Layer 6 of a small transformer language model trained on English Wikipedia (12 layers, counted from 0, width 64).
A neuron adds its activation times its output weights to the MLP's output. To switch it off is to set its activation to zero at one token and run the rest of the model.

Output weights of the MLP neurons that the questions are about. A number n stands for (n - 500) times 0.0017.
n23: 245 309 436 519 591 625 196 623 925 513 198 485 214 405 514 602 512 393 507 643 812 460 448 615 482 561 152 527 216 621 725 857 692 499 334 306 432 511 521 427 229 519 411 797 546 545 398 498 226 349 218 487 770 451 485 369 517 325 854 391 332 449 601 101
n33: 574 696 283 464 594 552 630 626 528 445 530 573 446 409 408 597 348 423 653 717 465 388 794 579 541 614 518 639 473 246 429 647 326 699 500 296 321 524 469 398 467 140 434 688 501 284 414 776 810 503 480 468 699 619 357 64 361 505 376 427 515 465 926 619
n35: 287 536 551 548 194 540 481 685 303 514 818 490 344 555 632 449 423 567 701 454 635 669 449 445 667 617 820 622 538 496 700 571 238 396 791 376 496 497 380 309 281 441 598 437 319 706 555 691 712 258 378 347 585 290 845 614 270 481 473 456 554 456 421 509
n68: 423 474 403 245 383 387 563 501 497 558 557 540 791 566 253 370 303 368 583 444 341 568 403 680 679 545 121 479 371 669 321 441 154 486 566 734 582 662 529 371 518 286 360 426 450 459 648 598 654 725 557 613 339 869 466 610 821 626 423 530 816 570 536 738
n75: 390 441 355 462 530 596 506 509 289 405 680 443 269 260 665 713 743 430 387 612 385 462 301 667 651 749 853 499 590 478 686 818 342 438 296 594 675 512 595 236 575 730 449 542 544 555 422 798 322 758 469 377 446 403 389 365 303 658 219 450 597 617 734 470
n86: 513 800 306 343 568 418 336 725 342 454 430 563 507 774 439 377 108 466 606 680 474 443 587 706 440 437 456 172 176 656 675 600 188 693 163 370 370 482 503 337 628 407 339 643 127 495 458 561 422 545 548 464 470 558 726 646 638 535 515 473 497 589 394 614
n98: 389 521 397 417 212 328 505 687 420 418 655 530 495 429 372 469 346 439 657 327 427 795 596 535 470 366 491 711 596 303 369 839 521 617 473 450 557 455 536 645 427 512 522 623 865 518 656 675 411 568 528 378 496 338 516 421 333 659 255 719 272 240 734 512
n105: 400 470 507 445 745 695 429 852 506 566 394 345 215 737 322 232 302 506 368 565 502 142 665 315 678 500 504 508 563 306 537 523 382 764 523 619 467 448 394 549 598 458 597 467 220 637 568 673 731 655 471 640 493 582 583 553 523 417 753 807 721 484 431 943
n112: 787 283 693 539 825 391 405 473 553 367 597 325 508 629 525 286 563 568 582 539 636 392 586 412 441 369 438 467 578 326 507 421 454 773 782 382 307 485 524 709 575 656 558 539 355 503 554 557 345 330 406 517 564 507 144 859 245 641 300 490 383 243 474 445
n130: 339 579 423 559 573 548 729 442 319 482 194 382 425 469 353 632 411 618 352 586 509 448 602 188 637 629 474 697 342 622 602 699 856 304 592 445 624 482 408 479 516 325 174 420 419 607 504 288 237 606 616 634 447 660 553 438 441 456 158 678 67 583 505 729
n155: 426 513 258 410 789 231 424 447 340 522 402 935 698 588 291 582 318 397 492 292 545 221 411 218 738 349 429 403 453 600 841 244 224 469 457 449 877 622 557 261 543 428 444 360 476 753 847 718 453 469 583 335 590 419 619 709 518 418 620 557 734 615 323 826
n160: 678 679 570 217 786 557 801 637 419 586 173 860 303 589 453 692 214 699 317 400 639 379 524 502 683 688 481 559 540 490 537 361 544 559 505 306 471 458 654 761 358 585 647 422 467 566 555 406 308 471 561 547 662 440 343 595 251 527 549 504 515 470 596 358
n167: 536 308 655 746 434 724 428 252 474 545 901 348 524 466 336 582 683 661 475 498 716 638 475 541 410 326 176 323 419 613 694 142 534 467 726 327 440 601 454 615 88 572 450 379 426 336 484 565 502 696 281 726 508 518 560 413 493 454 690 563 666 465 392 427
n176: 335 459 450 534 605 535 545 624 464 217 328 557 466 419 394 544 922 529 353 501 104 583 256 499 358 560 728 553 446 629 313 356 547 329 144 302 213 458 430 473 426 445 362 395 562 338 238 571 254 349 353 419 588 283 510 662 568 182 577 531 475 373 665 386
n177: 508 560 575 459 733 401 441 278 800 625 493 594 363 690 646 530 317 598 491 656 588 429 544 406 759 278 447 558 414 720 529 576 131 578 191 385 495 377 237 535 718 698 506 501 358 423 658 515 511 301 380 218 414 583 678 574 443 452 611 339 257 554 433 312
n180: 458 406 447 355 165 495 601 380 399 636 243 514 563 520 598 389 425 395 622 449 475 512 636 441 543 384 542 817 451 564 458 490 482 298 450 529 578 636 380 588 363 450 455 489 484 368 617 371 986 745 238 480 434 442 626 456 645 461 611 299 497 383 413 470

Each question names a token from some text and the token that comes next. It shows the activations a of the neurons there, in the order above. A number n stands for (n - 500) times 0.13.

Then comes g, the gradient of the next token's log-probability with respect to the MLP's output, scaled to length 1. A neuron's effect is roughly proportional to its activation times (output weights . g). A number n stands for (n - 500) times 0.001.

"n", then "ing "
a: 500 500 532 510 500 497 496 570 499 499 500 500 500 500 497 499
g: 458 654 459 562 505 384 445 246 792 460 506 710 431 693 677 477 449 445 417 547 662 507 455 515 587 641 596 596 340 617 363 503 617 678 389 348 294 533 583 664 574 496 377 510 560 421 523 591 384 426 599 583 758 323 623 168 613 295 533 534 625 522 568 533
Which neuron, switched off, raises the next token's probability most? n105

"B", then "el"
a: 501 522 500 500 501 500 500 500 502 500 499 495 498 500 500 504
g: 601 458 689 503 340 468 435 406 261 562 548 426 438 801 447 646 623 480 454 520 361 408 503 392 442 409 508 341 782 545 546 528 270 617 531 600 693 406 800 704 482 503 412 506 412 566 604 463 460 675 356 469 303 543 649 687 500 407 605 386 589 513 252 438
Which neuron, switched off, raises the next token's probability most? n33

"ur", then "ther "
a: 500 533 503 504 500 502 614 500 500 500 500 380 483 500 500 500
g: 589 391 652 623 353 427 382 383 435 461 460 574 466 577 290 527 450 302 555 332 530 472 641 461 463 361 302 441 541 391 274 443 359 244 546 587 415 558 584 495 745 327 389 532 499 544 434 581 470 576 373 281 378 738 636 699 425 486 791 500 576 558 685 319
Which neuron, switched off, lowers the next token's probability most? n160

"h", then "um"
a: 500 489 500 500 500 500 473 494 500 500 500 499 474 499 500 500
g: 534 486 450 306 423 448 332 674 580 358 456 642 700 366 484 667 402 438 537 378 502 466 416 511 477 595 353 330 744 609 303 441 608 633 486 639 471 409 540 193 523 312 393 325 596 479 447 407 481 448 530 499 630 715 390 605 669 507 671 263 395 664 682 369
Which neuron, switched off, lowers the next token's probability most? n167

"a ", then "S"
a: 500 500 501 500 499 503 500 500 452 504 500 497 500 501 500 501
g: 452 572 343 592 455 560 593 433 561 377 600 511 718 450 676 461 490 533 455 474 617 533 547 583 256 582 511 535 525 734 462 482 406 572 642 499 623 788 527 455 340 455 600 410 678 387 536 301 744 752 320 670 475 520 536 194 430 466 335 409 383 650 435 721
Which neuron, switched off, lowers the next token's probability most? n112

"se", then "h"
a: 497 500 551 512 500 463 500 498 505 508 500 499 500 500 450 498
g: 471 554 377 599 594 514 477 355 370 507 389 369 387 533 579 504 546 459 377 334 361 616 533 535 473 554 498 423 453 377 392 360 840 630 391 486 518 644 349 792 427 770 746 319 536 636 515 708 509 453 569 509 616 456 641 732 419 326 379 314 389 427 339 523
Which neuron, switched off, raises the next token's probability most? n68

"ed ", then "a "
a: 500 499 489 500 500 500 488 500 496 498 507 500 500 501 269 500
g: 664 447 402 596 577 574 713 482 479 575 455 453 349 326 486 459 512 486 354 581 367 538 445 578 501 567 264 573 713 513 409 704 435 745 516 660 353 484 711 447 572 500 504 556 399 565 261 291 430 578 430 409 700 506 158 667 554 670 316 553 352 396 634 524
Which neuron, switched off, lowers the next token's probability most? n177

"end", then "s "
a: 500 390 500 500 503 500 500 604 500 500 502 500 511 500 501 500
g: 502 340 371 541 587 645 511 649 698 585 495 558 632 363 579 58 547 496 369 532 316 432 451 557 382 622 591 594 268 598 543 426 425 599 588 626 432 837 713 486 511 584 552 481 599 650 674 563 602 469 541 527 396 608 510 598 529 607 595 605 737 524 608 598
Which neuron, switched off, lowers the next token's probability most? n105

"re", then "es "
a: 504 504 507 531 506 500 514 500 510 464 500 500 500 499 523 500
g: 430 537 703 544 344 696 560 429 713 355 498 657 588 299 568 327 515 574 494 572 483 686 433 692 518 568 437 300 346 495 626 519 460 600 405 410 374 396 470 669 441 319 343 602 489 549 423 598 581 309 316 370 557 488 450 337 410 807 463 756 340 457 506 322
Which neuron, switched off, lowers the next token's probability most? n130

"l", then "l"
a: 500 500 500 500 497 500 571 501 506 500 500 500 500 500 500 500
g: 236 428 709 718 586 551 506 506 519 359 458 539 522 555 658 594 355 588 513 673 311 333 526 489 643 670 572 703 640 311 626 590 397 592 481 438 423 531 462 681 358 326 523 477 670 596 465 447 660 637 524 611 669 476 603 211 188 451 417 480 473 544 506 631
Which neuron, switched off, lowers the next token's probability most? n98

"h", then "as "
a: 500 473 500 500 497 500 429 496 502 500 500 494 444 503 500 500
g: 514 625 573 358 686 427 350 652 555 605 438 409 363 370 466 341 490 425 722 638 542 812 483 477 571 565 588 419 688 574 504 227 606 630 735 531 604 588 523 317 277 378 489 419 497 811 598 284 364 533 396 587 575 606 381 494 655 446 547 550 540 520 408 509
Which neuron, switched off, lowers the next token's probability most? n98

"re", then "t"
a: 541 500 497 502 501 500 500 500 504 478 502 511 500 500 500 500
g: 522 549 567 630 573 518 368 670 787 316 371 414 307 535 627 579 331 772 444 366 464 496 512 458 434 509 486 437 461 491 455 618 410 497 414 437 433 653 522 754 478 603 622 354 600 817 491 233 413 190 583 541 550 455 568 347 497 583 547 490 255 524 576 590
Which neuron, switched off, lowers the next token's probability most? n23

"y ", then "is "
a: 500 501 436 500 499 500 501 500 505 458 501 500 500 501 502 500
g: 237 334 452 459 254 322 500 505 518 519 595 401 286 681 458 335 547 533 441 449 452 407 487 655 493 351 599 483 321 402 478 504 506 606 319 594 474 474 558 483 553 653 512 426 378 417 229 549 615 297 227 433 407 533 422 806 336 469 717 569 498 467 598 300
Which neuron, switched off, lowers the next token's probability most? n130

"6 ", then "|"
a: 500 500 500 499 497 570 499 500 500 501 500 501 500 496 500 501
g: 647 619 487 569 492 577 480 511 790 514 431 587 566 683 486 473 333 541 560 565 571 533 465 664 228 582 445 578 410 649 372 546 527 585 481 292 533 653 334 388 489 406 478 290 552 522 392 455 343 465 828 606 424 631 591 832 343 442 591 659 262 433 415 435
Which neuron, switched off, lowers the next token's probability most? n86

"s ", then "his "
a: 500 500 493 500 497 498 487 500 501 501 501 500 502 536 476 501
g: 489 561 381 404 256 554 513 505 264 347 311 359 670 361 365 237 625 404 431 725 525 591 592 323 276 543 426 627 515 471 288 359 568 548 629 461 492 601 618 474 365 477 569 382 552 420 381 318 576 632 457 572 605 506 320 512 767 351 483 663 539 581 644 566
Which neuron, switched off, lowers the next token's probability most? n177

"y", then "'"
a: 501 485 500 499 500 497 500 537 501 505 500 502 475 500 500 500
g: 669 304 474 289 394 612 277 416 690 509 543 486 338 413 582 454 422 727 720 438 452 607 525 501 580 407 587 573 390 457 457 408 203 581 498 768 598 602 324 358 538 383 669 560 478 432 386 451 657 438 321 546 560 460 404 432 579 616 559 774 672 529 557 326
Which neuron, switched off, lowers the next token's probability most? n105

"c", then "o"
a: 500 500 501 500 500 500 494 500 500 500 500 511 502 499 500 428
g: 654 550 516 497 649 660 280 240 648 338 590 486 531 380 396 728 482 484 651 337 707 319 484 561 640 389 357 406 285 561 289 582 416 395 503 581 564 582 646 458 479 439 582 366 507 686 755 548 340 596 467 476 631 253 346 683 413 518 533 518 441 481 424 552
Which neuron, switched off, lowers the next token's probability most? n180

"r", then "o "
a: 500 500 500 515 500 500 500 500 504 500 500 492 498 500 500 501
g: 445 409 401 483 583 573 403 394 395 681 317 439 508 589 330 289 611 473 373 471 633 399 435 625 653 346 336 237 623 397 285 572 438 350 410 381 430 449 715 315 730 386 632 351 536 445 663 543 570 453 549 341 792 418 282 379 545 520 498 480 578 489 579 587
Which neuron, switched off, lowers the next token's probability most? n68

"u", then "ic"
a: 521 500 499 500 500 500 500 500 493 500 504 487 499 501 500 482
g: 419 423 587 370 497 508 385 232 553 644 675 477 632 657 644 619 521 375 336 532 604 638 360 678 313 501 319 484 595 410 420 471 638 434 242 654 725 494 477 419 569 586 416 417 316 511 479 394 371 324 614 521 355 445 403 442 229 658 486 457 434 559 221 462
Which neuron, switched off, lowers the next token's probability most? n180

". ", then "A"
a: 500 497 576 500 500 511 500 501 501 500 505 500 492 545 468 500
g: 525 640 424 565 496 649 668 570 373 653 549 486 554 565 638 574 346 412 538 689 326 543 448 421 549 516 572 270 496 434 563 631 522 593 689 482 602 285 565 262 451 520 301 295 461 594 641 570 574 350 589 539 735 723 576 559 256 542 331 565 423 692 360 732
Which neuron, switched off, lowers the next token's probability most? n35

"\"", then "W"
a: 500 474 529 500 500 500 501 500 500 500 500 510 479 500 500 496
g: 405 549 584 500 593 433 602 399 539 374 497 575 668 416 526 569 497 647 443 556 549 507 651 368 640 422 375 451 612 597 400 429 570 239 590 384 591 462 544 280 625 418 506 499 685 415 840 661 646 314 419 388 451 174 636 270 350 483 514 309 694 583 423 411
Which neuron, switched off, lowers the next token's probability most? n35

"e", then "ad "
a: 500 503 500 500 500 499 498 500 500 500 503 571 499 500 500 499
g: 576 476 569 545 564 393 765 615 184 398 457 464 447 305 545 642 531 449 490 441 413 256 607 399 557 360 363 253 609 511 673 373 310 549 374 566 620 542 448 494 503 639 573 469 526 759 711 413 522 225 442 584 394 383 373 552 544 518 421 362 687 413 340 426
Which neuron, switched off, lowers the next token's probability most? n160

"a", then "ch "
a: 500 663 500 501 500 466 500 500 505 500 500 500 500 500 500 500
g: 513 521 443 535 422 464 236 325 516 598 355 504 530 581 466 721 398 510 555 725 773 504 448 473 288 463 397 438 483 613 584 368 248 455 629 433 414 595 829 619 415 380 408 463 430 356 488 368 451 313 485 406 509 600 348 283 219 456 632 523 501 357 548 601
Which neuron, switched off, lowers the next token's probability most? n33

"of", then "f"
a: 500 501 500 500 497 500 502 499 524 500 500 500 503 507 500 499
g: 407 372 434 551 338 505 373 519 684 527 280 718 404 408 599 508 316 496 686 446 295 522 580 396 625 647 377 415 478 513 392 419 422 428 449 646 498 587 582 329 426 395 359 624 248 448 593 567 450 674 489 531 358 771 788 481 583 638 487 706 393 567 278 438
Which neuron, switched off, raises the next token's probability most? n112

"p", then "er "
a: 499 500 503 494 500 501 500 500 513 498 500 419 500 500 495 495
g: 501 259 428 473 404 555 576 695 482 323 601 538 423 746 363 359 677 512 476 324 117 305 734 478 345 496 458 467 465 594 445 525 433 487 430 545 399 510 311 316 693 335 494 624 536 599 517 396 434 696 548 587 436 446 544 412 430 716 670 497 564 444 665 402
Which neuron, switched off, lowers the next token's probability most? n160

"by ", then "in"
a: 501 499 580 500 499 498 499 452 405 502 511 500 501 500 176 500
g: 608 569 673 590 221 487 390 652 519 495 558 544 391 609 562 284 621 405 460 540 640 480 545 538 443 453 517 560 353 535 390 676 401 559 466 579 606 430 450 531 459 698 218 560 367 479 324 677 416 705 777 558 478 334 493 847 488 503 525 601 211 440 422 503
Which neuron, switched off, lowers the next token's probability most? n35

"as ", then "ti"
a: 497 500 407 500 496 500 585 499 471 504 502 499 500 500 302 478
g: 335 764 671 530 517 481 280 572 527 596 672 746 375 575 556 451 740 451 376 494 456 496 463 353 704 475 610 597 207 617 488 509 594 636 348 535 425 542 516 620 294 473 506 692 496 506 442 637 381 320 639 404 400 603 556 728 541 497 454 464 518 657 305 682
Which neuron, switched off, raises the next token's probability most? n177

"se", then ", "
a: 500 500 565 635 500 332 500 494 502 463 507 500 500 498 441 500
g: 448 534 562 624 445 333 576 538 531 757 367 561 671 563 664 443 556 489 588 673 488 356 590 436 357 389 547 596 642 527 438 598 208 347 567 321 440 514 678 319 438 345 218 593 462 342 365 431 535 580 688 611 358 577 508 376 563 449 538 380 652 619 767 335
Which neuron, switched off, lowers the next token's probability most? n68

"di", then "v"
a: 500 500 501 499 499 500 497 500 501 500 500 500 500 500 516 423
g: 621 422 372 538 234 429 602 312 433 735 471 615 500 574 519 454 702 471 463 525 291 678 448 750 604 557 464 390 590 419 735 410 434 361 677 460 637 504 705 340 485 625 590 485 660 474 759 395 500 451 283 418 732 669 502 525 575 601 530 552 479 354 608 569
Which neuron, switched off, raises the next token's probability most? n180

"S", then "m"
a: 500 501 500 497 500 500 500 500 502 500 500 500 500 499 501 448
g: 544 443 515 536 325 307 557 593 475 477 410 679 370 280 678 487 392 752 548 403 508 521 395 425 670 634 663 462 507 399 568 514 392 549 536 303 485 759 412 534 563 460 405 510 523 583 505 326 439 319 254 520 657 535 534 385 862 446 540 439 330 755 654 562
Which neuron, switched off, raises the next token's probability most? n180

"es", then ". "
a: 481 500 501 500 500 391 500 500 511 500 500 401 458 500 500 566
g: 486 511 605 432 291 411 518 412 431 604 465 628 618 394 357 514 482 513 541 490 729 663 475 296 524 296 472 285 555 540 457 608 633 170 469 550 514 238 528 365 494 441 386 355 711 583 713 264 424 359 607 621 315 474 408 600 345 534 523 517 681 489 580 308
Which neuron, switched off, lowers the next token's probability most? n86

"ay", then "n"
a: 500 492 712 454 500 499 497 500 499 500 500 500 515 500 554 416
g: 431 451 343 464 501 633 479 184 401 237 566 490 460 615 634 523 332 605 545 363 512 494 470 409 503 654 718 628 726 243 517 421 539 398 592 544 433 460 334 504 332 541 437 387 331 286 587 530 460 600 531 610 620 531 483 308 603 459 551 527 360 646 470 862
Which neuron, switched off, lowers the next token's probability most? n35

", ", then "C"
a: 500 500 603 499 500 500 500 469 497 500 498 499 500 493 500 500
g: 392 505 374 651 599 368 482 469 663 508 701 523 626 481 625 538 479 438 559 464 580 692 515 671 536 339 509 371 460 588 438 492 383 615 502 519 495 422 719 310 504 501 695 618 533 380 973 604 674 547 464 433 463 382 644 290 334 573 621 218 567 599 536 479
Which neuron, switched off, lowers the next token's probability most? n35

"ed ", then "by "
a: 500 497 481 500 500 499 479 500 487 503 499 500 500 500 405 500
g: 467 347 425 338 544 362 571 288 582 589 523 564 673 415 302 698 253 503 657 418 550 468 451 464 481 286 371 527 650 412 488 483 271 486 565 563 545 523 268 552 547 657 584 635 362 508 616 582 567 387 537 509 681 654 389 233 586 609 490 224 632 281 392 487
Which neuron, switched off, raises the next token's probability most? n177

"ou", then "g "
a: 499 503 500 500 525 487 500 500 500 500 500 501 549 500 500 500
g: 481 490 483 431 513 502 565 460 325 434 296 364 601 523 265 330 749 381 174 341 611 536 641 312 530 483 471 588 439 537 463 737 382 317 465 438 392 380 535 483 625 293 407 350 467 532 570 538 584 571 446 383 351 455 559 746 510 787 478 588 612 684 604 584
Which neuron, switched off, raises the next token's probability most? n167

"ation ", then "of "
a: 500 514 500 500 506 505 504 499 506 505 503 500 501 545 504 500
g: 553 476 409 464 801 522 567 394 649 504 498 463 583 409 537 738 533 436 413 593 742 374 411 489 538 470 406 487 436 472 627 468 469 662 481 575 333 458 565 556 558 598 703 570 624 521 520 538 424 332 727 460 479 341 325 538 707 535 507 100 452 790 753 494
Which neuron, switched off, raises the next token's probability most? n176

"wor", then "k"
a: 500 774 499 500 612 532 516 500 509 488 500 500 436 500 500 501
g: 683 576 611 231 724 462 511 524 304 608 474 536 313 685 269 363 616 652 339 530 345 538 451 385 368 444 635 489 743 570 350 385 487 616 644 392 494 654 414 495 487 470 198 522 537 418 431 496 717 454 575 448 697 353 534 519 478 554 409 383 354 588 440 665
Which neuron, switched off, raises the next token's probability most? n75